Layer 3 of a small transformer language model trained on English Wikipedia (9 layers, counted from 0, width 96).
A neuron adds its activation times its output weights to the MLP's output. To switch it off is to set its activation to zero at one token and run the rest of the model.

Output weights of the MLP neurons that the questions are about. A number n stands for (n - 128) times 0.0013.
n0: 121, 138, 138, 174, 129, 132, 151, 161, 180, 87, 84, 100, 139, 144, 150, 231, 173, 161, 148, 134, 95, 33, 143, 127, 197, 127, 132, 111, 177, 133, 141, 106, 170, 113, 138, 118, 115, 189, 98, 201, 64, 136, 100, 70, 100, 121, 108, 118, 99, 94, 153, 190, 51, 145, 177, 126, 123, 160, 149, 186, 88, 184, 133, 126, 161, 100, 171, 175, 135, 166, 126, 173, 186, 137, 147, 136, 182, 104, 106, 149, 166, 114, 33, 148, 114, 151, 192, 68, 31, 151, 103, 53, 116, 70, 218, 145
n17: 166, 103, 161, 110, 107, 103, 62, 118, 130, 133, 97, 168, 130, 122, 198, 96, 104, 156, 134, 124, 181, 184, 187, 127, 189, 95, 169, 97, 155, 85, 124, 152, 106, 105, 129, 145, 96, 69, 93, 126, 84, 83, 120, 144, 148, 125, 42, 135, 63, 109, 140, 86, 152, 79, 108, 170, 51, 148, 114, 94, 138, 73, 144, 136, 139, 149, 100, 119, 158, 186, 186, 136, 134, 199, 131, 86, 84, 144, 123, 156, 171, 137, 91, 194, 116, 153, 51, 227, 74, 130, 127, 105, 135, 193, 104, 160
n26: 86, 119, 218, 162, 166, 166, 26, 80, 121, 109, 108, 139, 92, 134, 207, 129, 135, 84, 88, 158, 116, 72, 139, 125, 145, 104, 110, 170, 89, 169, 146, 89, 141, 52, 163, 154, 159, 106, 144, 77, 74, 149, 44, 119, 146, 143, 113, 134, 151, 103, 137, 121, 132, 121, 99, 76, 128, 183, 82, 144, 213, 206, 147, 164, 94, 84, 122, 124, 162, 163, 103, 158, 118, 97, 197, 146, 137, 77, 144, 85, 108, 59, 149, 149, 134, 100, 105, 115, 135, 95, 109, 114, 110, 169, 160, 175
n46: 140, 163, 184, 91, 175, 144, 207, 83, 187, 205, 149, 119, 196, 152, 88, 109, 152, 107, 129, 119, 158, 93, 76, 132, 134, 228, 118, 143, 50, 170, 95, 171, 83, 133, 140, 136, 150, 162, 190, 124, 184, 147, 130, 177, 149, 151, 158, 154, 167, 125, 132, 186, 101, 160, 173, 45, 153, 122, 136, 152, 144, 139, 150, 147, 174, 103, 105, 185, 41, 95, 119, 118, 88, 135, 165, 210, 120, 122, 141, 103, 86, 145, 94, 104, 98, 169, 118, 105, 92, 159, 100, 89, 111, 190, 111, 160
n60: 147, 98, 96, 68, 104, 127, 148, 110, 97, 59, 184, 98, 63, 165, 126, 101, 136, 199, 132, 69, 105, 122, 48, 141, 120, 126, 117, 98, 84, 65, 125, 172, 146, 174, 168, 84, 105, 85, 164, 118, 89, 118, 97, 171, 119, 94, 156, 84, 118, 156, 177, 86, 147, 62, 117, 136, 120, 84, 151, 60, 156, 73, 129, 69, 162, 164, 145, 145, 158, 97, 133, 121, 86, 63, 135, 139, 137, 126, 178, 198, 108, 178, 117, 86, 128, 101, 104, 79, 194, 61, 121, 161, 121, 204, 96, 83
n87: 112, 138, 143, 224, 191, 111, 123, 154, 189, 159, 149, 152, 150, 64, 169, 163, 181, 115, 117, 88, 197, 100, 112, 108, 178, 125, 115, 36, 221, 142, 110, 153, 110, 125, 139, 212, 133, 153, 101, 92, 176, 117, 50, 27, 70, 94, 116, 177, 105, 97, 88, 110, 155, 197, 155, 182, 166, 98, 136, 98, 130, 192, 134, 89, 100, 148, 111, 112, 90, 104, 139, 6, 101, 105, 97, 108, 181, 122, 157, 127, 107, 109, 103, 124, 126, 74, 93, 122, 125, 168, 152, 148, 113, 170, 155, 134
n99: 133, 94, 149, 201, 129, 121, 190, 155, 64, 112, 144, 115, 139, 126, 210, 81, 158, 135, 121, 99, 118, 157, 104, 65, 92, 88, 132, 113, 161, 139, 147, 191, 192, 152, 121, 82, 128, 179, 196, 183, 121, 131, 123, 111, 120, 124, 136, 78, 130, 187, 120, 154, 130, 70, 158, 136, 102, 129, 122, 169, 98, 104, 187, 177, 196, 170, 188, 141, 112, 166, 81, 119, 153, 86, 75, 132, 52, 156, 191, 194, 80, 140, 94, 171, 204, 213, 61, 195, 166, 103, 191, 145, 78, 120, 202, 121
n116: 73, 70, 128, 127, 131, 170, 168, 45, 100, 132, 138, 131, 124, 126, 95, 155, 147, 52, 75, 112, 138, 136, 174, 134, 103, 38, 88, 173, 111, 103, 117, 64, 129, 115, 92, 72, 144, 140, 175, 132, 63, 146, 134, 158, 151, 130, 137, 110, 142, 116, 120, 47, 114, 199, 82, 120, 165, 180, 86, 94, 103, 120, 138, 92, 95, 65, 65, 84, 136, 134, 210, 162, 90, 96, 77, 162, 171, 173, 178, 161, 95, 127, 188, 128, 218, 45, 132, 145, 137, 102, 108, 137, 149, 97, 74, 96
n140: 116, 74, 101, 136, 111, 195, 79, 92, 65, 147, 81, 141, 189, 113, 109, 82, 91, 121, 106, 110, 111, 94, 141, 83, 123, 89, 144, 91, 144, 112, 106, 192, 93, 120, 108, 116, 140, 95, 148, 153, 198, 170, 160, 48, 124, 182, 114, 64, 130, 21, 83, 210, 110, 133, 145, 158, 105, 143, 121, 125, 76, 137, 137, 60, 151, 47, 197, 129, 185, 120, 143, 76, 157, 131, 54, 194, 86, 111, 158, 203, 143, 177, 87, 105, 87, 160, 170, 146, 161, 136, 146, 174, 122, 117, 138, 144
n162: 107, 178, 80, 100, 88, 56, 144, 80, 140, 145, 169, 143, 29, 101, 70, 117, 61, 107, 81, 117, 50, 154, 98, 153, 82, 85, 129, 177, 103, 139, 104, 88, 185, 104, 186, 95, 186, 122, 112, 143, 96, 49, 123, 119, 99, 125, 151, 77, 75, 91, 66, 149, 157, 134, 87, 143, 143, 86, 116, 118, 128, 138, 66, 135, 14, 200, 138, 148, 151, 159, 143, 173, 110, 95, 151, 136, 127, 149, 146, 88, 54, 109, 101, 157, 130, 113, 118, 190, 114, 191, 126, 125, 152, 70, 108, 160
n185: 103, 229, 166, 125, 116, 83, 63, 117, 149, 187, 86, 152, 105, 165, 166, 101, 109, 114, 164, 127, 106, 101, 131, 148, 85, 142, 136, 141, 127, 120, 85, 92, 135, 163, 139, 198, 131, 219, 210, 55, 162, 182, 161, 135, 48, 141, 135, 145, 126, 34, 41, 126, 151, 166, 158, 136, 150, 108, 151, 153, 133, 134, 98, 148, 133, 110, 148, 128, 185, 149, 176, 157, 71, 106, 196, 178, 146, 123, 101, 144, 118, 160, 94, 70, 70, 115, 142, 98, 116, 92, 143, 82, 136, 135, 129, 101
n192: 118, 151, 127, 104, 147, 143, 100, 135, 138, 89, 133, 173, 143, 66, 156, 145, 138, 149, 84, 59, 171, 115, 87, 150, 141, 134, 86, 69, 141, 129, 78, 112, 104, 167, 129, 154, 155, 139, 144, 171, 168, 132, 127, 186, 202, 163, 82, 59, 66, 107, 129, 194, 119, 172, 140, 122, 129, 130, 146, 114, 172, 71, 134, 113, 166, 146, 120, 111, 83, 169, 138, 149, 182, 100, 172, 72, 173, 149, 172, 159, 137, 73, 111, 196, 125, 142, 128, 178, 129, 230, 148, 142, 62, 171, 136, 138
n213: 160, 86, 106, 80, 105, 168, 146, 69, 102, 89, 84, 70, 91, 154, 189, 74, 147, 196, 197, 55, 157, 135, 164, 90, 167, 113, 112, 123, 138, 106, 85, 131, 122, 120, 148, 155, 150, 92, 195, 88, 104, 87, 102, 94, 101, 151, 178, 97, 89, 92, 191, 158, 139, 151, 156, 111, 114, 214, 90, 125, 81, 99, 122, 152, 188, 140, 139, 124, 148, 103, 123, 195, 122, 96, 125, 161, 122, 208, 86, 184, 101, 160, 144, 149, 146, 143, 197, 150, 66, 155, 150, 108, 78, 179, 64, 142
n215: 141, 236, 99, 118, 180, 149, 163, 157, 137, 208, 108, 136, 150, 151, 99, 132, 73, 41, 191, 126, 99, 145, 40, 167, 140, 143, 137, 109, 85, 89, 186, 133, 118, 108, 112, 198, 177, 95, 178, 121, 100, 120, 174, 167, 82, 117, 94, 215, 107, 160, 149, 118, 183, 157, 138, 128, 80, 111, 95, 126, 187, 95, 189, 141, 182, 68, 87, 125, 109, 97, 91, 176, 149, 198, 191, 127, 104, 62, 71, 99, 78, 162, 113, 186, 40, 101, 119, 86, 120, 158, 104, 82, 111, 116, 151, 140
n217: 157, 112, 85, 97, 162, 98, 119, 122, 134, 180, 59, 39, 132, 127, 98, 105, 44, 56, 164, 125, 126, 102, 84, 97, 93, 208, 118, 152, 154, 67, 127, 170, 125, 149, 117, 140, 189, 114, 118, 128, 119, 54, 141, 133, 99, 91, 108, 66, 111, 81, 90, 112, 113, 116, 110, 142, 146, 103, 162, 121, 46, 144, 79, 226, 81, 141, 140, 146, 119, 159, 133, 149, 133, 180, 149, 202, 112, 171, 98, 137, 132, 177, 160, 147, 88, 152, 153, 153, 136, 107, 97, 118, 117, 139, 89, 123
n241: 130, 182, 170, 200, 192, 126, 106, 130, 152, 157, 148, 182, 146, 143, 128, 154, 115, 94, 110, 193, 81, 134, 119, 100, 158, 80, 117, 99, 110, 110, 153, 116, 122, 132, 159, 175, 150, 73, 80, 183, 144, 153, 108, 147, 162, 153, 132, 141, 130, 69, 64, 143, 145, 132, 83, 119, 225, 61, 119, 108, 86, 121, 186, 107, 74, 159, 162, 182, 131, 68, 101, 199, 168, 151, 70, 125, 174, 97, 77, 127, 182, 171, 214, 70, 163, 153, 136, 103, 153, 59, 107, 89, 139, 74, 144, 127

Each question names a token from some text and the token that comes next. It shows the activations a of the neurons there, in the order above. A number n stands for (n - 128) times 0.036.

Then comes g, the gradient of the next token's log-probability with respect to the MLP's output, scaled to length 1. A neuron's effect is roughly proportional to its activation times (output weights . g). A number n stands for (n - 128) times 0.0032.

".", then " |"
a: 127, 125, 127, 155, 123, 123, 123, 149, 123, 128, 144, 124, 131, 124, 127, 169
g: 142, 171, 129, 130, 121, 96, 109, 143, 76, 112, 115, 120, 89, 103, 155, 150, 124, 141, 115, 88, 143, 122, 130, 101, 80, 96, 126, 105, 133, 146, 165, 109, 179, 122, 132, 136, 183, 124, 160, 115, 167, 81, 132, 116, 118, 90, 107, 132, 54, 107, 90, 43, 102, 108, 111, 145, 155, 117, 78, 131, 155, 177, 174, 129, 134, 119, 171, 167, 107, 43, 179, 190, 163, 56, 116, 118, 117, 131, 128, 109, 103, 117, 159, 163, 84, 174, 135, 167, 126, 147, 105, 94, 185, 125, 175, 117
Which neuron, switched off, lowers the next token's probability most? n241

" on", then " the"
a: 127, 125, 127, 126, 146, 183, 131, 170, 124, 128, 158, 124, 127, 124, 142, 189
g: 118, 141, 96, 167, 129, 69, 109, 103, 157, 107, 135, 116, 137, 69, 124, 109, 134, 184, 156, 108, 94, 62, 111, 147, 128, 164, 102, 132, 146, 114, 94, 118, 127, 151, 140, 116, 112, 102, 153, 171, 115, 113, 154, 135, 113, 133, 163, 143, 139, 82, 134, 133, 96, 111, 114, 114, 168, 91, 128, 158, 146, 52, 163, 123, 168, 209, 130, 105, 162, 135, 123, 93, 25, 128, 129, 116, 207, 88, 90, 166, 132, 114, 157, 142, 90, 178, 174, 86, 169, 126, 145, 92, 167, 90, 105, 128
Which neuron, switched off, raises the next token's probability most? n116

" ", then "1"
a: 129, 186, 129, 143, 123, 167, 128, 148, 125, 125, 128, 152, 149, 126, 126, 126
g: 41, 181, 111, 126, 170, 160, 90, 173, 124, 165, 130, 96, 88, 115, 156, 130, 125, 146, 174, 90, 175, 102, 130, 80, 162, 115, 112, 142, 104, 112, 184, 160, 133, 110, 100, 123, 168, 156, 85, 108, 160, 96, 124, 111, 99, 89, 149, 56, 98, 88, 161, 163, 112, 128, 133, 164, 115, 144, 90, 127, 132, 116, 125, 148, 141, 149, 125, 112, 135, 136, 133, 82, 82, 83, 122, 217, 152, 172, 117, 111, 169, 165, 126, 142, 166, 110, 127, 173, 143, 155, 129, 176, 169, 163, 77, 95
Which two neurons, each switched off alone, lower its probability most, in order? n87, n213

" the", then " City"
a: 181, 123, 174, 134, 126, 129, 139, 169, 149, 124, 124, 149, 183, 133, 124, 123
g: 138, 111, 169, 89, 152, 122, 86, 74, 128, 91, 158, 160, 109, 124, 153, 124, 144, 88, 184, 125, 119, 184, 119, 88, 143, 121, 182, 125, 98, 94, 160, 129, 123, 136, 178, 111, 162, 120, 111, 169, 88, 109, 124, 106, 99, 115, 130, 154, 166, 132, 104, 106, 116, 98, 207, 162, 140, 164, 182, 57, 109, 100, 99, 152, 122, 64, 137, 129, 97, 81, 92, 136, 107, 132, 110, 146, 83, 147, 143, 86, 104, 100, 165, 120, 143, 157, 180, 60, 83, 79, 113, 153, 152, 178, 109, 157
Which two neurons, each switched off alone, lower its probability most, in order? n213, n26

"0", then "0"
a: 138, 124, 171, 123, 123, 124, 148, 140, 123, 170, 127, 182, 157, 142, 126, 126
g: 138, 128, 79, 159, 159, 137, 69, 99, 89, 69, 129, 193, 181, 188, 89, 135, 150, 146, 98, 89, 119, 79, 83, 156, 75, 152, 93, 79, 168, 119, 94, 139, 80, 117, 155, 82, 126, 112, 148, 144, 123, 123, 157, 108, 124, 209, 157, 147, 116, 114, 130, 133, 118, 125, 121, 170, 154, 142, 73, 179, 166, 119, 145, 119, 157, 104, 133, 142, 113, 114, 131, 155, 168, 70, 142, 156, 162, 136, 104, 114, 196, 124, 133, 104, 146, 123, 118, 81, 98, 188, 141, 130, 112, 161, 110, 175
Which neuron, switched off, lowers the next token's probability most? n192

" Mu", then "d"
a: 165, 123, 123, 128, 128, 129, 123, 137, 123, 125, 124, 139, 128, 178, 135, 126
g: 172, 120, 139, 133, 115, 121, 166, 187, 152, 126, 121, 126, 144, 173, 149, 168, 139, 170, 122, 112, 176, 137, 142, 96, 138, 99, 38, 124, 137, 143, 97, 170, 127, 108, 128, 123, 126, 112, 113, 134, 115, 131, 130, 131, 98, 74, 129, 149, 137, 130, 156, 104, 178, 120, 37, 83, 119, 128, 136, 104, 155, 133, 153, 117, 88, 126, 195, 136, 119, 127, 140, 55, 165, 36, 172, 171, 114, 107, 147, 148, 81, 124, 89, 122, 172, 136, 117, 98, 81, 63, 189, 104, 143, 109, 111, 153
Which neuron, switched off, lowers the next token's probability most? n0

"one", then " to"
a: 204, 129, 142, 144, 128, 125, 133, 125, 144, 170, 136, 134, 152, 127, 137, 137
g: 154, 146, 149, 128, 48, 146, 142, 184, 124, 74, 128, 87, 170, 154, 129, 75, 196, 120, 136, 125, 152, 140, 112, 128, 142, 127, 86, 105, 139, 131, 109, 152, 153, 106, 150, 124, 121, 137, 157, 94, 135, 174, 132, 91, 179, 117, 127, 214, 115, 91, 103, 157, 139, 74, 127, 163, 134, 181, 116, 79, 105, 63, 154, 117, 87, 151, 72, 114, 113, 113, 136, 100, 119, 73, 168, 145, 157, 165, 172, 114, 93, 160, 119, 152, 117, 168, 122, 130, 76, 80, 95, 151, 137, 129, 187, 150
Which neuron, switched off, raises the next token's probability most? n162

" the", then " house"
a: 200, 126, 184, 148, 124, 128, 135, 159, 142, 123, 123, 163, 186, 128, 123, 123
g: 114, 114, 145, 129, 149, 120, 104, 129, 80, 177, 174, 146, 111, 138, 72, 142, 99, 162, 144, 101, 132, 59, 122, 165, 172, 109, 133, 180, 104, 107, 181, 132, 150, 111, 149, 68, 158, 162, 120, 138, 134, 139, 140, 109, 119, 80, 122, 101, 99, 155, 155, 170, 168, 113, 101, 161, 128, 118, 182, 173, 139, 144, 145, 160, 109, 69, 130, 109, 93, 140, 76, 136, 129, 130, 121, 111, 170, 104, 91, 74, 78, 158, 110, 113, 152, 119, 158, 76, 232, 165, 173, 141, 115, 165, 79, 118
Which neuron, switched off, lowers the next token's probability most? n26

"e", then "\n"
a: 173, 125, 136, 127, 124, 123, 128, 127, 124, 123, 123, 127, 127, 123, 193, 128
g: 110, 87, 107, 133, 94, 114, 91, 145, 76, 123, 122, 120, 97, 105, 158, 96, 81, 124, 150, 181, 26, 149, 114, 102, 95, 90, 130, 97, 93, 90, 199, 122, 112, 169, 160, 111, 147, 127, 104, 148, 178, 96, 99, 98, 150, 69, 123, 96, 123, 105, 126, 163, 134, 111, 112, 143, 124, 139, 144, 172, 75, 125, 122, 184, 152, 194, 120, 124, 133, 181, 95, 150, 125, 94, 131, 157, 50, 190, 149, 97, 119, 154, 137, 170, 145, 142, 129, 166, 137, 105, 139, 129, 173, 153, 132, 98
Which neuron, switched off, lowers the next token's probability most? n217

",", then " with"
a: 152, 137, 126, 151, 125, 126, 138, 153, 124, 124, 158, 137, 154, 135, 124, 153
g: 119, 159, 44, 129, 115, 159, 143, 170, 126, 91, 127, 135, 110, 128, 152, 149, 117, 151, 110, 113, 119, 145, 69, 90, 91, 122, 89, 151, 180, 135, 115, 106, 143, 150, 138, 114, 167, 89, 155, 117, 128, 189, 110, 143, 100, 161, 130, 122, 63, 91, 151, 178, 80, 92, 104, 102, 162, 164, 174, 174, 108, 114, 123, 94, 169, 142, 91, 142, 117, 73, 101, 122, 76, 129, 149, 116, 137, 157, 119, 138, 51, 124, 91, 85, 151, 171, 132, 137, 186, 150, 75, 161, 172, 83, 152, 87
Which neuron, switched off, raises the next token's probability most? n17

" Jeffrey", then " K"
a: 172, 124, 134, 124, 181, 124, 156, 136, 172, 126, 187, 126, 123, 125, 127, 150
g: 131, 90, 72, 144, 105, 112, 106, 146, 178, 108, 154, 154, 151, 116, 117, 194, 131, 118, 156, 133, 104, 128, 65, 151, 159, 145, 155, 150, 179, 142, 121, 144, 129, 163, 129, 122, 82, 49, 152, 128, 136, 165, 143, 160, 145, 152, 68, 76, 175, 214, 162, 133, 83, 144, 116, 150, 129, 90, 162, 123, 157, 155, 78, 91, 230, 137, 109, 127, 102, 112, 115, 133, 122, 145, 111, 128, 97, 148, 106, 163, 130, 141, 164, 117, 163, 119, 146, 59, 125, 153, 160, 108, 163, 95, 145, 138
Which neuron, switched off, lowers the next token's probability most? n60

",", then " a"
a: 160, 130, 127, 129, 176, 126, 126, 137, 140, 128, 143, 127, 126, 127, 125, 132
g: 72, 117, 99, 120, 115, 144, 125, 91, 101, 104, 165, 93, 86, 140, 103, 138, 127, 129, 96, 86, 135, 104, 127, 157, 142, 117, 152, 157, 98, 163, 135, 107, 142, 56, 105, 99, 134, 117, 136, 140, 135, 206, 131, 124, 126, 133, 162, 115, 124, 98, 72, 151, 176, 109, 128, 100, 100, 119, 133, 108, 176, 102, 138, 154, 140, 107, 112, 68, 173, 167, 109, 69, 40, 82, 148, 117, 97, 213, 125, 163, 139, 107, 92, 145, 139, 125, 203, 58, 123, 135, 148, 182, 133, 152, 142, 107
Which neuron, switched off, lowers the next token's probability most? n60

" opinion", then "s"
a: 225, 125, 146, 130, 129, 127, 124, 126, 124, 123, 194, 123, 127, 123, 135, 126
g: 160, 102, 109, 117, 151, 136, 81, 90, 165, 124, 128, 165, 129, 109, 147, 110, 125, 157, 116, 167, 207, 134, 96, 131, 120, 153, 127, 119, 161, 138, 164, 174, 156, 151, 66, 99, 124, 104, 100, 81, 178, 177, 147, 101, 105, 135, 196, 134, 133, 160, 181, 134, 121, 79, 107, 123, 187, 157, 174, 145, 154, 128, 151, 128, 162, 101, 110, 119, 197, 90, 119, 116, 208, 112, 152, 83, 102, 136, 141, 166, 142, 121, 113, 81, 142, 103, 120, 70, 137, 56, 167, 111, 82, 125, 131, 112
Which neuron, switched off, lowers the next token's probability most? n162

" the", then " Supreme"
a: 179, 123, 186, 142, 125, 127, 135, 163, 149, 123, 125, 149, 179, 129, 125, 124
g: 86, 84, 117, 81, 143, 149, 64, 97, 168, 86, 160, 160, 98, 81, 151, 154, 141, 135, 161, 110, 97, 170, 167, 152, 159, 107, 165, 162, 138, 133, 142, 111, 143, 138, 110, 111, 203, 119, 141, 124, 95, 127, 124, 155, 135, 116, 110, 99, 140, 145, 44, 170, 159, 161, 150, 92, 116, 92, 170, 121, 142, 162, 120, 143, 181, 149, 128, 137, 96, 154, 89, 178, 125, 190, 195, 149, 103, 115, 173, 144, 123, 100, 135, 113, 156, 67, 135, 145, 74, 129, 72, 103, 172, 160, 139, 154
Which neuron, switched off, lowers the next token's probability most? n26

"3", then ","
a: 125, 125, 132, 123, 124, 126, 127, 140, 129, 148, 126, 140, 143, 125, 172, 125
g: 90, 132, 139, 78, 154, 100, 119, 135, 73, 162, 96, 137, 138, 154, 148, 97, 163, 131, 157, 160, 139, 128, 84, 119, 101, 100, 142, 111, 150, 122, 70, 135, 140, 58, 164, 114, 123, 124, 84, 111, 130, 132, 37, 171, 88, 126, 126, 54, 128, 132, 164, 148, 131, 169, 166, 141, 155, 125, 99, 80, 129, 105, 134, 170, 119, 169, 133, 104, 55, 109, 155, 111, 125, 60, 82, 190, 136, 160, 158, 115, 84, 82, 71, 139, 182, 142, 135, 124, 147, 122, 101, 85, 114, 132, 131, 155
Which two neurons, each switched off alone, lower its probability most, in order? n162, n213

"I", then "’"
a: 208, 124, 144, 128, 124, 136, 124, 151, 139, 125, 132, 127, 174, 164, 123, 123
g: 89, 66, 117, 140, 88, 121, 128, 123, 107, 164, 154, 91, 111, 166, 107, 153, 142, 113, 121, 82, 140, 121, 125, 158, 124, 116, 128, 159, 166, 83, 179, 150, 174, 160, 178, 87, 46, 107, 138, 172, 110, 41, 134, 155, 153, 110, 104, 145, 145, 145, 63, 143, 114, 121, 171, 180, 63, 108, 177, 141, 103, 151, 118, 157, 161, 115, 131, 171, 122, 93, 144, 131, 115, 141, 82, 145, 117, 89, 101, 60, 66, 104, 147, 152, 139, 153, 128, 152, 166, 122, 145, 77, 120, 136, 129, 110
Which neuron, switched off, lowers the next token's probability most? n0

"o", then " Do"
a: 164, 128, 128, 123, 127, 124, 127, 124, 159, 168, 144, 124, 125, 127, 213, 130
g: 136, 143, 120, 142, 147, 95, 99, 130, 148, 103, 135, 153, 56, 153, 98, 104, 115, 77, 135, 92, 48, 155, 123, 139, 119, 120, 139, 152, 189, 78, 162, 129, 154, 98, 164, 116, 119, 92, 127, 148, 110, 111, 86, 89, 154, 147, 100, 89, 177, 164, 122, 150, 115, 188, 171, 161, 76, 153, 105, 114, 175, 146, 115, 165, 98, 116, 139, 170, 159, 109, 101, 155, 119, 108, 84, 130, 124, 140, 156, 106, 113, 88, 55, 140, 152, 148, 153, 238, 110, 97, 167, 106, 129, 162, 112, 131
Which neuron, switched off, lowers the next token's probability most? n162

" Of", then " course"
a: 161, 124, 135, 152, 126, 135, 126, 123, 123, 131, 124, 196, 132, 125, 125, 127
g: 95, 85, 133, 149, 141, 133, 131, 114, 110, 103, 95, 210, 123, 197, 112, 101, 94, 131, 86, 150, 116, 149, 86, 150, 119, 93, 122, 148, 112, 129, 163, 103, 134, 42, 151, 114, 79, 148, 111, 116, 141, 100, 37, 118, 103, 130, 126, 127, 119, 88, 114, 176, 158, 181, 143, 136, 97, 118, 164, 109, 128, 153, 123, 146, 143, 142, 106, 148, 140, 107, 162, 148, 211, 96, 111, 105, 78, 132, 185, 168, 123, 140, 103, 157, 132, 103, 110, 191, 193, 175, 145, 126, 165, 111, 133, 166
Which neuron, switched off, lowers the next token's probability most? n192

" provid", then "er"
a: 190, 126, 128, 147, 126, 126, 138, 124, 126, 126, 124, 134, 131, 137, 125, 169
g: 163, 162, 153, 102, 185, 119, 126, 65, 74, 148, 122, 137, 153, 116, 159, 108, 118, 104, 151, 164, 132, 117, 68, 115, 138, 134, 167, 89, 85, 163, 86, 170, 192, 161, 170, 170, 164, 105, 162, 182, 80, 158, 167, 144, 130, 141, 155, 127, 184, 138, 128, 169, 127, 103, 107, 68, 114, 107, 121, 156, 141, 107, 120, 96, 122, 122, 145, 156, 101, 123, 163, 184, 158, 144, 133, 136, 72, 112, 106, 83, 150, 96, 197, 81, 117, 109, 116, 141, 94, 124, 109, 61, 107, 82, 123, 106
Which neuron, switched off, lowers the next token's probability most? n241

"0", then "6"
a: 126, 123, 138, 143, 125, 124, 126, 126, 123, 139, 127, 153, 134, 125, 123, 127
g: 117, 118, 93, 160, 139, 135, 113, 99, 148, 138, 134, 147, 159, 141, 241, 78, 176, 99, 133, 141, 111, 119, 130, 129, 112, 100, 94, 144, 118, 123, 145, 129, 82, 144, 149, 119, 87, 167, 169, 121, 136, 128, 119, 178, 176, 102, 136, 177, 87, 161, 173, 149, 143, 122, 135, 62, 196, 136, 152, 70, 123, 54, 129, 78, 91, 55, 99, 169, 119, 130, 101, 111, 138, 198, 107, 98, 166, 129, 164, 105, 135, 110, 134, 132, 135, 155, 141, 112, 65, 141, 125, 123, 107, 156, 110, 103
Which neuron, switched off, lowers the next token's probability most? n192

" ", then "2"
a: 124, 179, 132, 136, 127, 167, 134, 139, 137, 123, 137, 132, 161, 123, 124, 126
g: 125, 120, 163, 124, 117, 110, 177, 91, 189, 105, 122, 155, 158, 115, 202, 127, 116, 113, 155, 67, 98, 139, 143, 117, 149, 117, 169, 162, 154, 129, 131, 131, 133, 120, 44, 110, 164, 123, 149, 101, 90, 124, 177, 146, 130, 99, 85, 199, 149, 47, 160, 100, 147, 122, 127, 101, 157, 62, 147, 84, 96, 105, 125, 128, 122, 142, 161, 133, 121, 116, 162, 72, 125, 171, 88, 122, 124, 35, 145, 122, 100, 158, 128, 140, 94, 141, 159, 127, 153, 125, 126, 61, 98, 121, 159, 146
Which neuron, switched off, lowers the next token's probability most? n17

" office", then " on"
a: 165, 123, 124, 126, 185, 126, 128, 155, 132, 125, 142, 166, 124, 126, 124, 136
g: 126, 153, 152, 109, 131, 110, 168, 190, 101, 129, 161, 96, 129, 135, 218, 106, 116, 84, 102, 112, 38, 151, 113, 135, 111, 106, 119, 111, 93, 146, 112, 110, 146, 116, 119, 106, 134, 158, 102, 173, 140, 126, 131, 138, 130, 140, 58, 144, 98, 186, 139, 233, 129, 154, 163, 75, 103, 140, 80, 77, 120, 98, 117, 115, 47, 127, 147, 139, 98, 119, 128, 102, 122, 88, 119, 108, 132, 101, 135, 169, 138, 157, 177, 101, 82, 96, 158, 135, 124, 158, 161, 126, 127, 131, 146, 179
Which neuron, switched off, lowers the next token's probability most? n192

"un", then "ate"
a: 161, 124, 126, 134, 125, 133, 142, 189, 124, 166, 127, 123, 129, 127, 123, 128
g: 167, 104, 108, 181, 123, 170, 99, 124, 116, 95, 131, 125, 115, 128, 171, 151, 109, 90, 124, 144, 124, 126, 101, 172, 134, 138, 98, 158, 122, 137, 133, 94, 124, 115, 113, 94, 142, 99, 152, 169, 105, 140, 108, 80, 106, 113, 155, 155, 83, 57, 82, 98, 135, 126, 65, 130, 69, 110, 169, 37, 131, 117, 131, 125, 132, 131, 100, 116, 158, 92, 62, 100, 150, 115, 88, 128, 107, 99, 184, 107, 101, 204, 86, 186, 205, 133, 169, 117, 160, 176, 114, 150, 114, 132, 120, 141
Which neuron, switched off, lowers the next token's probability most? n116

"s", then " "
a: 198, 128, 168, 145, 124, 193, 176, 162, 128, 188, 126, 144, 132, 186, 127, 128
g: 134, 147, 123, 40, 116, 127, 105, 105, 175, 183, 113, 126, 148, 130, 159, 85, 180, 136, 84, 139, 100, 122, 137, 116, 156, 162, 93, 119, 134, 143, 148, 130, 96, 99, 98, 135, 215, 152, 119, 147, 93, 119, 81, 129, 139, 131, 139, 85, 179, 133, 177, 137, 121, 119, 102, 157, 172, 162, 130, 125, 155, 170, 91, 81, 121, 150, 77, 85, 89, 171, 137, 86, 179, 144, 151, 138, 143, 82, 115, 149, 150, 152, 140, 60, 124, 107, 73, 98, 207, 103, 134, 164, 102, 113, 155, 148
Which two neurons, each switched off alone, lower its probability most, in order? n26, n87

"),", then " Pat"
a: 205, 151, 126, 164, 160, 126, 134, 142, 127, 125, 181, 138, 142, 123, 130, 169
g: 153, 68, 148, 123, 155, 125, 61, 95, 149, 150, 131, 133, 120, 148, 41, 170, 129, 141, 115, 141, 126, 136, 163, 134, 119, 85, 106, 90, 92, 136, 166, 152, 94, 139, 145, 151, 85, 176, 77, 148, 144, 54, 155, 168, 170, 127, 139, 156, 69, 118, 134, 57, 142, 153, 133, 141, 66, 120, 92, 126, 92, 101, 124, 143, 145, 122, 127, 148, 86, 107, 78, 143, 155, 179, 95, 141, 147, 163, 156, 122, 116, 128, 180, 117, 60, 96, 94, 105, 122, 106, 93, 104, 88, 162, 166, 137
Which neuron, switched off, lowers the next token's probability most? n241

" in", then " constitution"
a: 177, 124, 128, 166, 131, 133, 128, 169, 156, 164, 126, 131, 143, 123, 123, 125
g: 166, 132, 191, 80, 150, 183, 93, 63, 103, 129, 140, 125, 139, 74, 110, 150, 106, 132, 104, 140, 131, 148, 169, 125, 129, 134, 97, 125, 107, 147, 177, 117, 130, 114, 170, 119, 197, 166, 97, 131, 156, 115, 151, 167, 124, 119, 119, 151, 106, 176, 83, 176, 165, 125, 178, 137, 176, 85, 141, 133, 104, 125, 141, 135, 154, 73, 144, 97, 160, 81, 51, 158, 133, 151, 159, 164, 126, 110, 110, 191, 137, 84, 89, 134, 120, 193, 132, 129, 93, 75, 86, 148, 113, 165, 147, 105
Which neuron, switched off, lowers the next token's probability most? n46